Layer 6 of a small transformer language model trained on English Wikipedia (12 layers, counted from 0, width 96).
A neuron's activation on a vector x is GELU(weights . x + bias), where the dot is the dot product.

Input weights of the MLP neurons that the questions are about. A number n stands for (n - 128) times 0.014.
n5 (bias -0.019): 105, 144, 90, 90, 145, 135, 159, 91, 112, 104, 74, 101, 163, 109, 141, 86, 88, 123, 85, 160, 129, 179, 148, 112, 151, 133, 127, 135, 91, 112, 91, 159, 102, 149, 123, 133, 133, 141, 89, 119, 118, 102, 168, 115, 149, 89, 99, 120, 134, 111, 131, 122, 160, 126, 157, 171, 160, 86, 115, 152, 145, 144, 117, 128, 92, 139, 128, 179, 108, 141, 157, 159, 124, 162, 133, 126, 132, 81, 119, 196, 149, 148, 88, 109, 143, 197, 161, 122, 154, 138, 134, 98, 100, 107, 88, 167
n15 (bias -0.063): 96, 106, 160, 125, 138, 130, 83, 151, 149, 141, 143, 139, 102, 165, 126, 109, 138, 132, 130, 104, 96, 171, 130, 118, 134, 138, 93, 149, 88, 149, 177, 159, 123, 122, 95, 82, 69, 148, 158, 115, 185, 159, 123, 126, 146, 147, 110, 119, 106, 137, 109, 165, 135, 98, 161, 153, 149, 110, 112, 134, 129, 102, 80, 123, 137, 121, 129, 157, 133, 153, 68, 190, 185, 112, 98, 103, 134, 117, 128, 161, 116, 114, 131, 165, 106, 156, 140, 112, 121, 146, 109, 90, 149, 129, 99, 113
n27 (bias -0.021): 145, 78, 104, 137, 125, 121, 190, 156, 96, 111, 90, 118, 104, 106, 157, 133, 173, 119, 143, 176, 109, 82, 87, 118, 69, 141, 124, 124, 101, 148, 76, 220, 89, 103, 149, 188, 119, 114, 148, 113, 119, 157, 136, 79, 154, 159, 81, 108, 131, 110, 126, 114, 140, 142, 134, 71, 164, 180, 140, 118, 135, 130, 137, 151, 139, 126, 129, 86, 140, 114, 112, 149, 124, 86, 154, 168, 94, 136, 140, 182, 139, 131, 157, 153, 129, 138, 116, 102, 149, 154, 121, 127, 88, 125, 173, 100
n56 (bias -0.015): 112, 116, 109, 149, 145, 103, 103, 109, 143, 140, 70, 136, 106, 144, 183, 126, 119, 107, 104, 145, 107, 127, 126, 80, 171, 133, 152, 144, 116, 116, 176, 138, 168, 110, 144, 135, 87, 145, 125, 144, 193, 98, 91, 129, 137, 145, 109, 198, 104, 115, 121, 61, 153, 84, 140, 167, 144, 98, 178, 127, 159, 132, 90, 112, 160, 130, 175, 156, 112, 110, 114, 110, 183, 141, 87, 119, 100, 131, 108, 82, 134, 142, 144, 145, 118, 127, 145, 165, 147, 116, 92, 120, 111, 107, 161, 100
n57 (bias -0.033): 106, 130, 133, 167, 99, 119, 182, 125, 155, 147, 165, 146, 138, 113, 100, 122, 129, 129, 119, 116, 123, 90, 120, 129, 171, 144, 152, 176, 76, 126, 107, 118, 134, 152, 118, 119, 139, 167, 142, 101, 150, 127, 111, 85, 144, 139, 146, 109, 104, 142, 135, 173, 97, 154, 114, 171, 69, 81, 111, 115, 102, 156, 144, 85, 174, 158, 132, 121, 150, 98, 124, 157, 116, 118, 129, 118, 85, 144, 124, 109, 174, 114, 155, 78, 155, 148, 119, 97, 88, 139, 122, 136, 168, 149, 84, 68
n98 (bias -0.045): 137, 88, 158, 84, 120, 89, 113, 106, 121, 196, 59, 172, 150, 138, 123, 185, 128, 105, 106, 99, 133, 104, 127, 128, 178, 160, 143, 148, 64, 178, 149, 127, 136, 126, 135, 146, 192, 102, 141, 71, 158, 94, 146, 125, 123, 106, 144, 133, 106, 129, 123, 96, 175, 157, 88, 155, 135, 168, 89, 126, 71, 132, 107, 102, 166, 114, 110, 98, 89, 104, 123, 130, 117, 150, 123, 168, 118, 184, 136, 132, 159, 138, 106, 145, 125, 56, 104, 106, 159, 147, 144, 160, 147, 128, 137, 99
n114 (bias -0.034): 52, 112, 138, 78, 130, 179, 164, 131, 129, 130, 104, 149, 118, 111, 128, 171, 134, 181, 136, 102, 119, 86, 119, 151, 135, 145, 152, 167, 84, 142, 88, 147, 132, 164, 120, 104, 137, 111, 96, 113, 152, 141, 123, 99, 81, 153, 162, 115, 157, 188, 81, 121, 103, 93, 164, 123, 69, 118, 157, 142, 140, 139, 181, 124, 124, 109, 139, 102, 85, 155, 136, 138, 136, 84, 82, 103, 89, 124, 156, 88, 200, 85, 128, 165, 100, 150, 141, 113, 140, 127, 134, 156, 141, 120, 141, 136
n166 (bias -0.024): 112, 89, 99, 121, 114, 120, 142, 115, 70, 143, 76, 116, 94, 105, 96, 132, 164, 126, 141, 185, 176, 85, 134, 99, 50, 176, 100, 119, 173, 99, 71, 116, 99, 127, 159, 119, 72, 199, 111, 125, 111, 152, 121, 98, 211, 87, 125, 144, 170, 105, 113, 104, 135, 154, 121, 63, 122, 140, 149, 150, 144, 101, 120, 90, 161, 148, 131, 136, 121, 84, 214, 150, 164, 110, 169, 174, 154, 120, 94, 149, 151, 121, 136, 106, 126, 180, 160, 141, 143, 127, 121, 115, 156, 113, 145, 135
n214 (bias -0.029): 125, 117, 128, 70, 152, 103, 83, 166, 165, 72, 145, 125, 144, 143, 103, 131, 161, 154, 146, 127, 126, 74, 59, 125, 164, 137, 125, 107, 138, 96, 114, 151, 183, 110, 124, 134, 134, 180, 91, 163, 123, 157, 152, 136, 90, 123, 133, 97, 76, 171, 140, 149, 96, 99, 147, 102, 142, 154, 156, 100, 159, 95, 123, 124, 139, 151, 136, 149, 108, 135, 82, 178, 117, 105, 141, 148, 90, 167, 117, 130, 166, 119, 137, 157, 114, 94, 116, 182, 113, 126, 136, 150, 113, 140, 133, 57
n216 (bias -0.036): 78, 91, 136, 158, 130, 114, 154, 148, 140, 99, 144, 154, 88, 131, 155, 87, 151, 153, 133, 161, 93, 142, 136, 125, 87, 143, 55, 136, 94, 164, 140, 134, 98, 116, 92, 132, 180, 144, 125, 100, 141, 149, 149, 132, 111, 93, 112, 85, 159, 127, 90, 157, 157, 123, 101, 113, 177, 105, 174, 186, 99, 131, 125, 113, 148, 135, 150, 99, 129, 128, 126, 117, 123, 180, 117, 124, 129, 116, 133, 194, 114, 131, 95, 83, 115, 95, 135, 151, 124, 143, 196, 89, 162, 142, 86, 126
n233 (bias -0.003): 160, 120, 135, 128, 116, 87, 134, 122, 113, 105, 157, 122, 131, 126, 110, 96, 176, 133, 132, 128, 72, 138, 144, 29, 186, 85, 154, 110, 106, 164, 147, 112, 138, 107, 143, 134, 139, 158, 124, 65, 130, 182, 145, 129, 143, 147, 118, 131, 132, 139, 117, 100, 148, 132, 109, 120, 92, 126, 123, 114, 134, 60, 72, 131, 172, 134, 115, 115, 110, 144, 116, 130, 168, 147, 98, 98, 140, 142, 106, 196, 136, 115, 163, 138, 116, 105, 146, 168, 175, 121, 134, 121, 93, 141, 132, 158
n272 (bias -0.030): 101, 116, 132, 141, 111, 132, 129, 152, 152, 115, 138, 133, 161, 145, 122, 153, 112, 160, 129, 150, 145, 143, 167, 151, 134, 162, 140, 145, 108, 93, 61, 116, 85, 87, 66, 152, 154, 144, 130, 208, 139, 161, 160, 123, 144, 108, 147, 141, 132, 171, 123, 165, 136, 97, 126, 130, 138, 126, 77, 120, 121, 129, 99, 111, 106, 139, 158, 139, 165, 130, 130, 152, 83, 120, 117, 112, 89, 160, 96, 103, 116, 107, 140, 103, 103, 116, 125, 121, 134, 91, 147, 105, 108, 163, 116, 116
n296 (bias -0.051): 135, 129, 149, 149, 136, 111, 138, 124, 147, 132, 149, 104, 117, 112, 144, 126, 122, 169, 163, 98, 136, 87, 150, 159, 175, 187, 118, 129, 118, 110, 86, 107, 111, 134, 145, 151, 195, 161, 104, 71, 101, 129, 180, 123, 148, 100, 124, 135, 169, 166, 108, 116, 116, 139, 103, 117, 123, 120, 113, 152, 88, 123, 92, 155, 106, 151, 67, 126, 152, 112, 91, 122, 117, 94, 147, 138, 108, 96, 118, 79, 159, 129, 136, 119, 196, 129, 158, 111, 80, 139, 129, 182, 133, 84, 136, 122
n328 (bias -0.040): 123, 146, 139, 141, 85, 109, 162, 98, 131, 79, 132, 119, 142, 166, 124, 120, 84, 144, 143, 50, 145, 177, 149, 125, 141, 155, 146, 128, 124, 150, 129, 128, 130, 121, 167, 212, 133, 171, 138, 90, 131, 126, 142, 124, 141, 97, 119, 128, 129, 135, 108, 123, 139, 189, 97, 149, 61, 133, 133, 148, 83, 113, 103, 116, 119, 127, 93, 133, 114, 112, 119, 105, 121, 169, 178, 125, 69, 95, 51, 132, 147, 163, 108, 145, 136, 172, 193, 121, 132, 107, 126, 143, 152, 6, 150, 119
n338 (bias -0.015): 71, 165, 102, 125, 170, 135, 110, 161, 151, 170, 114, 152, 159, 70, 173, 122, 130, 122, 131, 129, 161, 151, 109, 130, 123, 100, 175, 147, 127, 92, 138, 160, 167, 111, 172, 90, 116, 91, 150, 137, 115, 136, 78, 133, 98, 130, 106, 123, 117, 133, 91, 101, 152, 135, 159, 89, 158, 91, 154, 111, 131, 109, 172, 121, 160, 105, 127, 135, 132, 160, 117, 144, 188, 106, 104, 113, 137, 82, 127, 129, 147, 114, 90, 156, 88, 125, 120, 127, 154, 148, 129, 184, 90, 149, 108, 67
n350 (bias -0.032): 68, 141, 157, 126, 143, 70, 167, 96, 143, 96, 127, 146, 86, 99, 114, 114, 89, 124, 142, 121, 99, 109, 168, 133, 140, 142, 133, 112, 107, 196, 134, 185, 164, 88, 134, 166, 152, 114, 103, 128, 177, 163, 118, 145, 131, 94, 114, 130, 166, 134, 132, 159, 115, 137, 179, 76, 130, 114, 131, 140, 117, 133, 121, 131, 117, 170, 143, 113, 178, 139, 177, 104, 80, 131, 104, 125, 131, 125, 87, 126, 185, 127, 115, 58, 139, 176, 116, 108, 122, 164, 72, 122, 154, 91, 123, 141

Each question shows a token from some text and the vector x that enters the MLP there. A number n stands for (n - 128) times 0.036.

"\n": 119, 182, 199, 81, 172, 107, 114, 120, 109, 112, 152, 123, 104, 132, 207, 160, 161, 131, 130, 105, 107, 118, 118, 149, 64, 116, 93, 104, 65, 86, 181, 131, 104, 132, 128, 135, 84, 107, 137, 161, 71, 103, 127, 110, 120, 143, 154, 151, 166, 112, 148, 190, 65, 123, 122, 124, 102, 125, 116, 123, 124, 109, 68, 130, 143, 104, 134, 139, 137, 111, 141, 91, 148, 127, 146, 128, 75, 113, 153, 179, 131, 144, 132, 114, 121, 146, 107, 186, 143, 172, 115, 130, 146, 169, 140, 163
Which neuron fires most, and how strongly? n15, at about 3.3

" Paul": 129, 167, 150, 112, 127, 113, 102, 146, 85, 127, 138, 125, 138, 98, 193, 162, 124, 132, 121, 112, 88, 139, 129, 158, 90, 165, 108, 129, 121, 98, 138, 119, 83, 98, 125, 138, 104, 126, 125, 145, 70, 55, 126, 142, 130, 174, 163, 215, 135, 105, 228, 115, 127, 159, 89, 148, 89, 159, 63, 113, 103, 101, 95, 101, 153, 134, 152, 140, 192, 142, 109, 75, 131, 140, 123, 156, 67, 139, 183, 138, 153, 110, 106, 113, 107, 106, 116, 158, 113, 167, 147, 137, 145, 135, 117, 163
Which neuron lights up most? n98

"r": 149, 218, 157, 88, 122, 83, 88, 116, 60, 151, 134, 126, 133, 142, 182, 161, 157, 126, 95, 119, 102, 125, 125, 160, 121, 212, 122, 127, 103, 119, 101, 110, 117, 88, 131, 127, 101, 110, 164, 116, 80, 66, 109, 127, 123, 142, 118, 179, 118, 114, 168, 145, 81, 108, 117, 140, 100, 145, 123, 131, 145, 116, 114, 154, 161, 138, 141, 145, 158, 134, 141, 64, 182, 95, 151, 108, 107, 124, 187, 106, 155, 124, 109, 102, 106, 136, 106, 203, 159, 158, 128, 84, 119, 152, 102, 148
Which neuron lights up most? n56

" rep": 156, 221, 184, 115, 104, 113, 64, 141, 95, 146, 133, 93, 142, 132, 160, 109, 188, 144, 92, 136, 97, 180, 118, 121, 133, 117, 110, 128, 121, 122, 173, 183, 111, 75, 123, 118, 84, 143, 142, 190, 97, 85, 122, 102, 121, 184, 110, 112, 146, 124, 199, 146, 67, 146, 147, 156, 97, 95, 122, 127, 132, 134, 119, 117, 184, 112, 102, 131, 148, 129, 159, 92, 123, 102, 109, 134, 85, 136, 125, 157, 126, 143, 117, 148, 120, 142, 101, 169, 87, 119, 99, 98, 184, 151, 76, 148
Which neuron lights up most? n15

" Allen": 115, 142, 160, 125, 120, 126, 126, 154, 95, 124, 111, 121, 141, 101, 187, 166, 142, 132, 131, 99, 64, 141, 136, 142, 75, 176, 116, 120, 96, 96, 146, 129, 107, 110, 129, 121, 103, 124, 133, 149, 98, 28, 112, 137, 101, 165, 176, 192, 151, 93, 196, 134, 82, 151, 83, 164, 88, 118, 86, 112, 107, 133, 111, 114, 168, 122, 150, 155, 159, 130, 88, 57, 130, 119, 156, 140, 69, 108, 193, 162, 153, 123, 124, 103, 120, 120, 122, 165, 146, 179, 140, 147, 127, 147, 139, 159
Which two neurons fire most, strongest first? n98, n56

" G": 137, 155, 193, 108, 129, 104, 114, 133, 49, 155, 157, 155, 111, 125, 203, 138, 133, 148, 100, 117, 89, 187, 94, 155, 107, 153, 114, 112, 109, 105, 144, 105, 109, 115, 114, 125, 91, 127, 112, 147, 63, 46, 143, 177, 135, 167, 133, 191, 121, 96, 202, 132, 109, 138, 121, 124, 87, 136, 88, 115, 124, 115, 113, 96, 158, 174, 161, 120, 132, 125, 136, 74, 155, 130, 158, 128, 85, 105, 181, 137, 150, 149, 129, 128, 86, 131, 115, 163, 94, 162, 107, 105, 132, 151, 119, 163
Which neuron lights up most? n56

"z": 153, 137, 175, 109, 127, 126, 108, 126, 74, 159, 115, 116, 128, 131, 190, 137, 142, 131, 102, 92, 106, 133, 126, 138, 84, 207, 133, 129, 123, 79, 131, 131, 100, 90, 117, 125, 105, 103, 152, 134, 81, 58, 135, 187, 110, 156, 142, 187, 169, 95, 203, 161, 93, 138, 104, 125, 93, 115, 101, 161, 101, 110, 111, 144, 161, 158, 131, 167, 147, 76, 121, 67, 142, 114, 157, 138, 115, 140, 189, 129, 133, 120, 103, 108, 76, 116, 100, 190, 122, 147, 106, 135, 126, 165, 129, 165
Which neuron lights up most? n98

"co": 100, 167, 143, 99, 117, 137, 116, 174, 66, 121, 135, 121, 124, 119, 169, 167, 167, 124, 122, 101, 60, 131, 119, 134, 111, 180, 143, 121, 131, 98, 133, 125, 108, 119, 116, 116, 91, 105, 155, 165, 101, 42, 138, 126, 90, 189, 154, 192, 141, 102, 188, 169, 61, 111, 138, 131, 97, 125, 103, 120, 150, 128, 106, 111, 179, 117, 113, 159, 163, 122, 110, 122, 130, 83, 137, 131, 80, 118, 186, 113, 159, 136, 89, 141, 92, 94, 137, 177, 125, 125, 121, 115, 158, 185, 153, 163
Which neuron fires most, and how strongly? n114, at about 4.9

" #": 149, 169, 168, 89, 129, 102, 109, 156, 75, 135, 123, 95, 162, 102, 166, 142, 175, 137, 113, 116, 85, 185, 101, 147, 73, 110, 111, 143, 108, 92, 140, 179, 139, 127, 103, 150, 101, 148, 130, 167, 84, 80, 133, 138, 75, 161, 144, 157, 163, 143, 166, 169, 90, 148, 116, 136, 94, 105, 101, 165, 119, 128, 112, 112, 176, 91, 129, 137, 155, 120, 108, 25, 90, 149, 123, 128, 65, 131, 184, 159, 129, 123, 117, 98, 119, 142, 128, 160, 138, 141, 95, 163, 180, 141, 126, 152
Which neuron lights up most? n216

"ac": 133, 171, 156, 118, 117, 106, 112, 154, 61, 112, 147, 82, 115, 146, 190, 160, 146, 125, 142, 118, 106, 145, 87, 170, 107, 177, 125, 120, 131, 111, 166, 151, 114, 104, 138, 117, 114, 114, 154, 140, 73, 39, 141, 147, 132, 142, 141, 157, 156, 101, 190, 140, 65, 140, 155, 124, 72, 110, 84, 124, 113, 122, 123, 101, 183, 116, 121, 127, 197, 124, 152, 80, 151, 75, 140, 121, 113, 111, 171, 107, 101, 124, 85, 103, 154, 152, 131, 192, 83, 157, 140, 111, 124, 159, 116, 162
Which neuron fires most, and how strongly? n296, at about 1.8

".": 123, 134, 183, 98, 129, 79, 98, 170, 102, 128, 137, 83, 133, 126, 178, 148, 173, 120, 101, 120, 102, 139, 93, 134, 81, 91, 100, 107, 136, 118, 120, 162, 117, 74, 134, 142, 150, 127, 139, 143, 43, 51, 143, 114, 113, 143, 134, 180, 172, 151, 148, 155, 63, 146, 126, 160, 101, 135, 117, 139, 120, 109, 88, 96, 144, 115, 125, 146, 159, 145, 158, 90, 120, 126, 147, 145, 81, 134, 182, 131, 101, 120, 120, 131, 124, 111, 165, 169, 101, 180, 103, 149, 176, 194, 134, 165
Which neuron fires most, and how strongly? n214, at about 1.2

" million": 138, 153, 178, 124, 134, 131, 101, 155, 85, 106, 128, 150, 109, 162, 197, 144, 156, 147, 112, 112, 93, 149, 91, 146, 61, 118, 71, 125, 149, 92, 123, 140, 129, 90, 128, 153, 113, 104, 142, 151, 79, 25, 144, 94, 118, 168, 162, 164, 132, 143, 146, 125, 55, 137, 144, 164, 93, 129, 84, 121, 120, 123, 123, 126, 192, 118, 124, 154, 132, 145, 169, 97, 120, 155, 142, 124, 99, 142, 131, 146, 118, 104, 80, 119, 106, 109, 116, 169, 135, 204, 151, 132, 159, 144, 87, 167
Which neuron lights up most? n216

" Summer": 147, 173, 155, 102, 122, 133, 109, 141, 90, 125, 140, 120, 119, 151, 194, 155, 129, 137, 97, 103, 91, 159, 114, 165, 62, 146, 102, 127, 132, 100, 140, 139, 136, 93, 138, 145, 106, 137, 114, 179, 87, 52, 150, 174, 129, 149, 161, 167, 141, 117, 174, 135, 129, 164, 138, 158, 82, 139, 49, 116, 112, 107, 91, 123, 187, 114, 151, 150, 152, 114, 103, 57, 77, 140, 134, 129, 88, 122, 145, 173, 124, 135, 109, 110, 118, 98, 111, 171, 105, 200, 105, 163, 133, 116, 93, 171
Which neuron lights up most? n328

" p": 128, 200, 154, 103, 100, 113, 94, 139, 41, 157, 141, 116, 148, 140, 176, 147, 195, 126, 100, 129, 84, 212, 92, 155, 95, 137, 107, 127, 111, 128, 149, 163, 144, 114, 110, 111, 96, 90, 121, 169, 82, 56, 134, 82, 103, 157, 154, 129, 146, 112, 210, 140, 69, 138, 144, 127, 93, 102, 121, 143, 157, 116, 126, 131, 141, 133, 136, 115, 134, 108, 165, 92, 140, 131, 134, 144, 109, 148, 163, 143, 152, 129, 110, 149, 103, 111, 144, 170, 112, 131, 92, 105, 144, 156, 75, 150
Which two neurons fire most, strongest first? n15, n5

" I": 115, 160, 185, 93, 129, 112, 158, 126, 84, 112, 145, 131, 129, 104, 194, 178, 142, 136, 109, 103, 89, 187, 107, 145, 74, 157, 97, 117, 133, 76, 122, 113, 126, 115, 114, 132, 130, 108, 113, 139, 93, 26, 157, 139, 112, 157, 162, 189, 120, 96, 173, 129, 76, 192, 131, 113, 97, 138, 114, 127, 129, 108, 127, 100, 145, 129, 124, 101, 161, 87, 130, 83, 166, 117, 115, 127, 95, 133, 201, 119, 113, 135, 124, 106, 100, 160, 130, 158, 105, 168, 123, 139, 179, 164, 138, 155
Which neuron lights up most? n114

" pro": 133, 203, 173, 86, 126, 147, 101, 121, 81, 149, 145, 123, 152, 119, 152, 154, 202, 97, 143, 111, 89, 157, 121, 138, 127, 141, 121, 104, 122, 71, 177, 120, 140, 115, 124, 145, 111, 131, 138, 158, 96, 44, 132, 54, 87, 152, 148, 138, 119, 76, 176, 169, 64, 153, 130, 139, 108, 146, 120, 126, 135, 128, 177, 102, 173, 120, 111, 137, 196, 118, 106, 89, 130, 98, 83, 140, 71, 120, 117, 129, 139, 118, 114, 122, 138, 136, 119, 188, 119, 173, 103, 118, 141, 153, 141, 136
Which neuron lights up most? n57